Layer 7 of a small transformer language model trained on English Wikipedia (11 layers, counted from 0, width 128). Numbers have three digits each and are written without spaces.
A neuron adds its activation times its output weights to the MLP's output. To switch it off is to set its activation to zero at one token and run the rest of the model.
A neuron's activation on a vector x is squared ReLU(weights . x), where the dot is the dot product.

Input weights of the MLP neurons that the questions are about. A number n stands for (n - 500) times 0.002.
n16: 493644532797304541504525673611677610517646457672806326363604632396574475633496373511454389247468667303616466577652636398517467568412347424279372580427739271450644723537599481436784556346425492484659472433702407436483516467561432517259524408454453388686688454267162404647517655468361603521588472425332496516318314516376486368546809520576708504415532504607401333470827586434464598457565
n49: 274640460658745550917611450534240504514515533656382500327686317709492729874428504401622441549395524326643314364530581516657378477567415396463627521487500386327453324336585465389861409350480568443441607534679659615423687555386655067596525702476532361424531381534351500814351349607464486623465691472580570538406642291463422425483441610343420465365503520430608647534616589216333576577598
n144: 369484638302748459496546534669322518375386667546467602374436758352566401537398648564485562496606337686543409477306608437594865575485425638350657718384468694634701335693671638379613557261606321526439580500554524331415281541368352577571164290570700457525424605475617527586689418656531433590774504504574863553496545484247483460709562404690730318449465577388599603638416360454599580492458
n187: 598545347407457496411745360397591355510622617601483313595503665507216473747554515602613470398529419474486410413386458456791470617496427668668492537468459515489903579398507599478527478230667412556337678488328417407563608345629515398610434461475468511450709482451511575508374436496543589332547638387291504534630553500345570503512561544556284434641360649710474621616376560466259684366768
n206: 500783768504576389377571346714742440445367464218433574491451486414505589491940323367543509442760441395588342573467735460582477533353354505496378477369523640457679733505437417518348354358598683369538777732608666223519243333263279539656464167251668478303479364742422653352447588527356485660619674787379815542745532686332519604807411581577444419394559622541388593529333512256320517513665
n225: 465528424661514626414377418542550386258492622726471440496538632628837505694504533829461748437489722753438521408495594545354421418308500491749434436377818434914600457477374636267419233533460401482581431529576607559539343612308396102466527318839527363368435350378311416439705425732619295680711560265720468565396658593482371316686519831817589553655407579659401509542500418750559402321343
n313: 324599490627743335735459373626664454298609492633311560662355324646589406308492359598775670633513492488477623561516590605634331346545668580518594571754555464455441449431582515512211428232512569384303409599541295437600392807637555416753531430618458420557511401630631663456247540708683520439430452285678333649525540623579666496335206496559431591429468667406607540467504631659551485353609
n322: 601525541500608420530426460544412589370525486695408348636569289443368640681626526668616511313355553691448433610511452321674248474735285640395459446236564489677622400694419514571455468347672252493606436470596355193479590456471390583477575676431444334437675586522331541449389591479466446506665406320515579511711562465493672484507563263600533395242638445397503507434537388677581521479456
n353: 426409488599675069628321308416478428606766496657659537522481350599602813285589588625561444504543365596500325427435491522351685618543265354423486322821432268573452462477410478096562381675451580420335482841744385278458601579779658370816446742622633592491496377672500552579301412355531557414533518635737682560613445697554446313533617783901444681327451613775507495378624496416769524278556
n393: 670725688456543505622553462469555247504532525671523526447423379368552500546296349346198625475374601793702380508338879465381282877471516526650421582276535505607737410516681744561659480420610221407539449335274521897285587516500530100632444692603311318416433864563649417407669510546495301653340907490505403645553696504490579733489758889786578307176370798652508770476585240405188409415621
n409: 494659477450354692276785546581389681467420269512583370382513449590512496428699512440619581403446365637496532564535551322628715604536484432399729606407380450554404346600511468579567614586585418495723353453695664515580542619496436772598560516253225522519670504542447652841492654597380622410587492567500440684645473445417565662288193504447388342412437576421759662444721537387526464611565
n429: 284359539454604579519672507565555349532516281589415646535528508669326409481677515595348538478332445601639469512481370402402730527338243589543389541623316671553763466530522486256766519616351477498459337519412571652534448379458551465356489523336251511805521597542601496692524254596618534494457444624485426402439537657692443615442588152470534593516535472426531534613574623077471484547472
n461: 537642387416567605257393435284691305455588402405405400566680567483306456461458333820205363509384432604288633580637478327514496545562326699619513288343573509414602780460322438564464409657395460396252354406784600302624526408232376806576723478541663405274622508491396430723404280423715407393405630530425509465589648532448633476504438406371285261327625162598517443759450388500530449277348
n472: 693639279361423518247608492647423346489427278618424592644514204552416371351428580915405393526503637539458590584482683445445818644694442321593567422546362522739542548438577645556477435071678594673368678568590689396507517456496461491605487686500597533540598630504679650266352447552513486615486561646447478619428434560474507682311075543370531659628560683259671527428387450621470420025628
n500: 511390578503544311333544409509504515657478554589799474424525395760168379479484530586440383363265391542561504524405635421585779654484478403245374479247471496380500382646438629593465572250599326467411378311226470508105734229160492437461362513646266435496504643573432492599275358663747500655504538221478530483439342583609601350272543316394612593455448379458559534718425564483608353649689

Output weights of the MLP neurons that the questions are about. A number n stands for (n - 500) times 0.0035.
n16: 432500523256643399509503415611470277391369509469328413359500466618512515412558557578543446495492545387546212650526398694370588494434391589617558532412369563231547506473576448523474485392630555344421665590500439565413380554456532488642440500598468771351383433369536469437434423481512428519611359414451574665523431626435679653606318424470409536535404509497537671395226516372436491633421
n49: 433631602514477525515666345668299494631358306414473596509527536473360468604405260612405307451609415367373360394459487608392574322593537516605500540640305463538490395394503630479398424529426334226376688445641519652454404563629514426420363497365466658419480565611692474614308480540386483609427477585344751490467549525538535598467580416428400409637551506477403732529313453282487573373594
n144: 324542480725597525366362496537371496510244459436572496381340668531815555429500460426578550398554263575559315692465408681397735581595391530428530462470527383500576438547561592370610575356661642350421575535550404609398401739368257525544467357615599504561443534123764332396427478355276468594520462285655718489538375634339746359541577607578634507504525626481483496540449504760600541409581
n187: 572579678558562509488466567615497551463415453531607658339701481465588476461411449544395628557503374560374588378510439491408616372497484426440494472415606431085330434530441515600435521614397523973741358494382677591491382460438657541509533375442497491519576511638453512530497675572494322500585346485515393567434762391706495651372503482515659464461587335336523350486411510406474544570583
n206: 712349514662634707601551584540799731370455370397564465386562730515511577586721435729552634641357512507478474500383447446428689577576477456661613258402367687640489615525194456534419564519536594308525436448712478534575423402468496503673316452407253372458246353664454430496431504408579397760547504552430659527503552588453601430589472555617335390512511542548709567420485314291382743557470
n225: 597438338269610525482601248254497507451629394765466426750508330722518374734425731475492601497652578428395462431587643216504611545393504286642407615508432458676278555474572437379432438378375472365483392377523608485659625407457457404500624591486506537450095456294486515624511724513712520636560576466593586488465465564687758439561500522324471730437654493489395496618489392280341306535481
n313: 357486475579590401542586605594509587529497524199612622581435662304435592649452429504490603436506252566582573549370454610581541442557564335407248468455519340563727590527375701566392580397520584455680415471486707514507552481645667338497549562529580358486447544546345472394476220556500440497583472644408437387621353536478491438528510456750363469331554648466296590633656507490344170788461
n322: 474595457422631551439420469534428652592563503581425545494487425381518521601438536445534535489634620470346607409382625401583216344461377481320577525557483550637431440573393500554403628383506287665590473605309561528728553494491388532418676434332463417564405697623381472419461334577527513509693368494392509621537734535566505436438639497740391371293578413355480440489524459647516444294487
n353: 760605583337554401249405448678686541415531553545315714542536336378337586368462727445397307678476456463568376288544567533602661545470500189574556465458414604421388448266514413462255394650362548681525431446566500746538500570482516518556740347639624496312360459511212302482478579588386639580195593420617434551577426381608634785577521676547406613417441482470563619473594453319672550442281
n393: 514425453335518298677605536384588525660678338503623431584404648420451486450456525585386542302401389546372366459353598475511525551489401467525573616735507355161556486335413402578500656291406329728382461431289554407730709392669568601475471511562752326504428647569493522596378274642411542415430705229485584673680620448593396527441662594472469338370364376709296507553533402600281407447644
n409: 485457303385320374651259500650541331452592588515378425586432418537478497259572388359627608592644476572526444417548530601440384445538551520494616573583733318504550538570408371476577340514391648213794615537554558365408500581522537515452567457616293420439467394549384663607369659556529568526479288623458456711518518549472443447428476291425385573303627631477567566488378647493702339520456
n429: 454430577514644740488491466459638464477582565354595429466376322410479350575537479620537619352506377374475468569444330352372482433539413649434586370494478377395348524576576595574279596386606375554324432552541503528716609486545371541285517403517660521401577469353431432422658682521566386628244611469528571459391471465644722545466605644705630601455446448416451456573518420538442531608468
n461: 571252557496714553438585576244565367503675574493355412510485400641315659577471507317478648552329324450442310418573504504613641678439332416429493459392298597677459621471220413382591507535471275479663560266572402507604472295321519590636565385497491576564670460601299662546338609576685708367326429624427542379384585559574397600559696471623476407481589352485367645563761523385625459718330
n472: 598428629519401368324403313561528414542311645456389328462530447362624392455409490582592595562434607256336514735526449520297611458256441370432347255561417346679421326431538563377530456593610463439457645325626497432507674458392711453497484408428410618330500580437463571503486577570527671397660593511577392421559307320463342405472424344264430732518343477553562329566271504407293592669471
n500: 327404558309476390374525332431598415484632581515463510491598466451561454553644562344403251550500483471447629551225662458476464560582444510542503538201666490147653516549506497463614632450477277558641516459328334632574554604420389589271485487415288457172514482500362497464516540699568558480496752443321648246547556446550335570281500530513401600587529528567484588557533500574445493599634

Each question names a token from some text and the token that comes next. It shows the vector x that enters the MLP there. A number n stands for (n - 500) times 0.0094.

Then comes g, the gradient of the next token's log-probability with respect to the MLP's output, scaled to length 1. A neuron's effect is roughly proportional to its activation times (output weights . g). A number n stands for (n - 500) times 0.00077.

"iring", then ","
x: 466485583459442481485500524477521549598540513542481463551334481521486500556495458534520504563498477459418504372530584475521463382523491480556499544456474510450451510507529438540463545501511454803493463499449485479504564470460516492505496541517561417457478536480519530471519516536374529442506443444511553531502543466513497465572517516542514499505576447511382477547485537554489383536576
g: 263606513796477576608619512605517563673624561413392718399648508515604253457473484297300470330516301550482559568469451431473423262597504425487302525522351310465527583462612378608598473536419620596535460382537557478601770622499455485551709384388592553820465523592544368519433497551261773560377689479498414531438454538505262319552573643579495468279475493440392514521649472655631462396599
Switching off which neuron hurts the next token most? n322

" was", then " applied"
x: 471483508445477510481465543409501556550535476508455457561286518501506544519487523516436471528451432507481486367498543442506529401524528508529480506455513444497417545454517443511447516490527468782479448502482529477617513504495492531452480491505565491448437582542537510463492482501495522368483520465547512494521539361530417468556519548456518504444542433505388483527553502530506340485591
g: 422509493624639660601485627619516411565488501285377709510662582479524429367534534312614436570819498548458382545345365442530456381419245490640505298336490472493567668479364415397249633627451415377554590742502435508322415467178604663546445441462568420526501404625460578697338326572497487209592432549398461527399537507541358344504428570541502572278411418423486656262488302540514504384575
Switching off which neuron hurts the next token most? n461

" 10th", then " century"
x: 437500548480482499502503496484500582643523517510478528528346517445492525498496549481441506497532463447513460394517499476440519315504442511576538486543525518462492601514530461484527509460495495848524490506454520535577521532491483500424519465524546493470486547480474469469543482556470555449466513409558504512476555496484480446536550482510489516451643455523428490542538524595466351588555
g: 589590498461603463397458692452367447516618394443354203616328602398658630406422374612610486590412466658583320591351506631650363427670624587586591336399418510437374574479764597555516414620746542397676523548536481499429323606359520321639608527672583532296431498484263436489619388516344547470346357570493382555666572481323516612447676459305279613567465566605681631601357430527615508675508
Switching off which neuron hurts the next token most? n16

" s", then "yl"
x: 484441638483506481514506545461492528604618480449463517522373501484515481547462520454492503495530504490516512404465500562471509382572487511608485565520535536524378547447477423513452520510514482728521489548447481499524444531475519514464469482528550461490475570536487483557457517570440536426466470467544508590527486435526482420477481519511488529471618473560378491561505506561474372529567
g: 680681378551584343595316457589582619570542540628561422378625526460467705269481433651553560470480391282550744669346546630520598600291463247550559548355392589501473589319476644506246446541515604492559406600540332530456548329489347479514677491546502480559655516587552623439371159604450414465378599377569477630476416684571406433730577739383449351412589667485606449666473417659475316513526
Switching off which neuron hurts the next token most? n313

" Pic", then "col"
x: 417498577426425481470509524449478535585538448498472480530299496458477464501498493475457504491613439460516431390449549471543550386542509505564555535533497479480410534456456459521477512532490413778601498535491494512596552567488497498447473496537542451482460562507483540531531460562452534413554443492506482532520537514490440450475506510513489529453571471503476498551541533539500249535503
g: 293501663274566327419514526451568456454379531325374272595568580494397453398475550466602459574579558331612484554457536391480404412468327657641504084610548328472741393624506578671644519544377434480431494625345438535528574503640499445614581565500287505597429467764450557422497495473424629632321349396662811377756474538588392481542231395525553545476461654438443325353543601556359549455496
Switching off which neuron hurts the next token most? n409

" the", then " spread"
x: 516492529485473494511506506430516516576574452508491485522281502490523518514513509446475473510552460505486474391493522480500528418483501508554534532485531466398440554493523447505486476510497476945536505513429483516555551508518480492486471500488514502457477566508446537512501396511492537472504491441543507537539530454519521490519517507468480546453456470517441524526513548553459391548576
g: 411567524676676647513403421396568363504538377687541478256501567625577390506582499381588677442567296500313456456591391636561323376474648447342465367297393298623542641327557440460653545562566440573572623516510398376561393710534190439601575700490480581554527530613477686489515618524501542335389627518356557442464564321724255405484711406423573232261558386464416622452487608538436570320520
Switching off which neuron hurts the next token most? n187

"c", then "rib"
x: 424500543479446501535477552455502508625661497518473514487327447444509526575500502411513482520552485459491446337458533513483538407537526511572510516532478457506384490446460415537473476499497461711575549487494485497589552564507523476373487510479595459482471516528470512501479455509445573473534517473510510553495550477483433463510588476446508529458540502513446467560501463567512323503540
g: 413552318608438675401522437482601420531429722278620506716389521651481363766503372674503576519463622539545347532477437707572443621494400594551500546355614679557483364299587428561486557581553603359409638731542693726681488453401511445424385403414582416513585634434626536496538562583730396740544532551517582552356669645519563482308726462457386388518417467432623600426380252450413822423470
Switching off which neuron hurts the next token most? n49

"|", then " 1977"
x: 458477604394504493457492520468495485586566469499500498529295527469456481551481512450484451504521443473488518406399495464507491465470488473529526547512506449472444514478539455518469557482512483927444519502440503474562519473508520523480470499525533486442450557557502514481494454540459549392517506455544467450533519429504467464526528511457480543468533448531412522551488513525467338548542
g: 538782545395776400524446654410607548548358595381430510594355403317650347502493648607527613450637467256416340543630399688398563533500488454435529558628245602532393688424469461476439462562601586563511445530682488469401489550475448616357651617376443330688578393573452634471563527600367561458364436187659710541523777465511235588542502429620537722588587472459464510317523570604226522441484
Which neuron, switched off, raises the next token's probability most? n500

" battle", then "."
x: 470482596423499454513495539480506546610601505491451452525316465449492534568494522547467521482492482452518494381477550464495505321535483482552509455496527502461464543470519436540513539533545473780594462517514479480579518507486497564473518497495533450486462563506504461519503464551432503399493482462522544580491548393519488501506487517529530515428621442485366477520515503564519362549574
g: 584668523683384625518453501263479552685469658575443735370566592433644521541428386369459476400227517613347442681794640208399417313442527433297504451331326494475393533490606533558518611538538680535430532389596795487467714641648615413632578507459490574837470551751490327506419524436447542416383641458607462506252575464600475477503551477591574549405372379451514424463484411632461521538562
Switching off which neuron hurts the next token most? n322

" |", then "\n"
x: 445476573380490467489543521450543529617547449492494490538286517490522494535472487401519439509505463470514519383460537450472518421520523462518501517457509473385415539462497441506452534508496468790493474500417509485602527511480517489485467480531516489446478562548498470468507462558467527461502507425504517495510503460503492490526531523480499519495520463504443478558543511550473336502573
g: 541450630591433598579560586664624510450657408526501387431457396285579299519430514408548463506697543530711591579460669288572449544633347379669483432209718436414620307665330422314483321407480609366822333306481457584476667449438589384571613465569396535591474367538501410406306543561451586684413510482356635341354540453571402595320497479587477617544661475457421499580665546730289416573597
Switching off which neuron hurts the next token most? n500

" died", then " in"
x: 440492550515480472442542547442511570562526516529493459542249485525517489546456453495483523489505469486486498339518575475505548456439545502572518565508495444471401501483539502525535491506510502773482500525459460565584527516514495525443480506530555418446492547481511575490503457520466544406481528431545527527518487386510448462557524569496515527510520449473444502623560520577477399490539
g: 520329490362666709403394454376507468349441652544414156646357322562616393542467650614337380557440701379413324621509661350219592378387566239711620651388515601535454429677481569527455468603609574434580437351674514413563486520623567456492466550678586523652577555144530526405654532451617553342397565533346584641663501446431468483540537680491597505458665469495519637526500465564556501333359
Switching off which neuron hurts the next token most? n225

"=", then "\n\n"
x: 491530585472492507504516533520549522593561441511516477548312482455514484539479491503514457560513490477510495365490517414533495413551503465542553530421510487411437561485504428493460495493491451689514462480409478527527543506518538511464469499554501466468414541529488508505479494535523591467498508441525481501484565413499402508485535518480501492467520440492450502535558492588432270532535
g: 393472451609451531443590476455514430644503471441588289490445514489306482569527518588598584669420700260527381533619489464520444672362606342510475540541403739500429544340317521547389594654636635583415544502581440331489639716543240628683487421485678731628346751321568661537484533345575453280221480567471408451483505393727465422477418452388575359418485535505647475494620312553847369482458
Which neuron, switched off, raises the next token's probability most? n500

"=", then "="
x: 453467574378486496506518551482501522582547426503533524536294529470473508530445504414468504511490499469525509357439526481495498542572513479564528571499516471454533534451540499529450519486497470853519488484440519495562561477522513492467463498542516439450434574542486494473514481521492546407456514449533507515543552429495490529490507549479479510398401450549423510544515480510445363509560
g: 640507564422483627731566439489526569484642431552380608628455516435588394388309570347417606542583731514427359482527602579483529654657253322618508607536532536724553600623370335507475446408609375301591524351476543568659603503575547445397467307656752245482468590488420340521683485426639387591501475716552585434612542285556319494361530527639449276344837452485415616364476486568306511416380
Switching off which neuron hurts the next token most? n393

"inary", then " round"
x: 461459596469476475508504512501473544584539464493475484495379467523481527512496513525431547527478457456487465397514516471476525444567473513517515464506513521457506555475487447505465505513536455867528483534466474465588573497496544434468530497522573449464488553523542484482491511530447539395502511437541519536494529426515473483544509510461516522448675439511385510539496547586457314580590
g: 405243294273468447393477410471484599747477533437461455681522590782519564333645689597630560643537270367623465507524500590515794659433455325599554625762449485570607363591572340321420435477548438380401506440378298728528404471458449455547421413555498637470279358514695585416258568463435516469464607551583485454329549450491350484601673518550430442456648516651643497618402571397335319534497
Which neuron, switched off, raises the next token's probability most? n322

" to", then " musical"
x: 421499543488491478493503527433492514533582471506430529500275532498478497540469503488490497498456494503510480429493557484506478377505519536537510536465502445412464517424527421488469485480476434881500469516448506502528546501504500475479461495544535476471473557557498518495477445524485523430494469518517505528496521429506428475533483511512459552437509440488412497525536580581465441519596
g: 654367609291510662519464417444485528551340321692596254334476506639586405406530521623698457486519543314503379753430530640558357575653530606478396425598425394521767607358527539386329686511487505631353664503586443643367482633717355641558547440465628368549495594242506362418639488597436442552510567442732383519622678451465460675490436305495600678617415588582627671618514513521744413462593
Which neuron, switched off, raises the next token's probability most? n313

" Bre", then "via"
x: 380494556436504504463485512514466573607562456487407510477357508469497516520482556429444492506525442545483517365516513472502510335510484457563551527531548470533447546472463489459474528504485457773570448536457510517592486567483532499448497482525529470493498565523525472533478492610444617473543472474544503569516496461502477467507529560480553513460547461490400507575477611509489330535537
g: 662430561487704447472269536619463412605377392570749613349484226681614566603495353409397527533447502512734504364503600405400742471360301745473583455508453501477469400574459378347395542464503442519530788302483670410681521548544396589441590557359577626610615748523515624649694506624473558698355540383567646539381484512497576304514344564465503487612516609384572390468339448357441565754374
Switching off which neuron hurts the next token most? n225

"|", then " 1997"
x: 456472596407498490467489520472492497592569467501501497531302518476461485551481509445480454498520452474486509407396499462507484459474494471525525545505514439468439516482536458523473553479510471930444513512443507477551517471513526517471472495519535486438439559561505511479495452547456549384523504450538467453536513434498468467519527512461477540466530448536422522552496507530473326553547
g: 456744635391698653472504538464511492596323682467462632442454414295696413428517636650396599466668416268435418466450488609598483596414526606415479512670272621499528626523634454522344523700431590555447494498541678465461393436591420583232614659337343465694549415534403660630538517656569668449625515175615700509544732550506427613562387405557637611614402524457443683420612557607248476360475
Switching off which neuron hurts the next token most? n187

" with", then " his"
x: 460472528430472485464488526439470526558563448516461527542288523513449545494493506483494519540521464431526509392493556417498518427458502505518509530484492492412450536469507425506483512493523450805481466484439509489585534518504488489489450473531540497446469573576509495503487484551481516393530494419525489542490494390533418518538545530456481543451520458504431463533531532545480394493601
g: 649555621506390515477476618546620585410578467380453556542673662517409571742477406611721678388378529616552475382703653346393271601656395760250633354484513516527190299286676559345660381517253367666564428418523683381440585388553572548499422426617432286493527432458504398628296493452412425564463535538555657590542498477584542414566367537439596606577421517368611518497445754507530399488366
Switching off which neuron hurts the next token most? n187

"year", then " history"
x: 447463605520461520465528482514495525567530460523494463535368529432497514512495547491460509514509502447519501473480561501465483398497478434492547482540506477468474531515513471573480518458521464788556502530430483444584535499491546477503514491457522403463488560530496500453488476499439602442516533521517525575527515453464523484581484512495526577426586441515378518588492536581464475562595
g: 728579614596444480540503407546498662629611351307650664370362459470644376494554501569549536674560727565506513614352454681602469702437746535495412483431439446552561349712288314524411559465438177574580476557520287655292479475502637513582606564515527553455508543595245346402362438533526214552519550687555485492412537644592159434648561772508502476440351413583558551537396498476595441529464
Switching off which neuron hurts the next token most? n206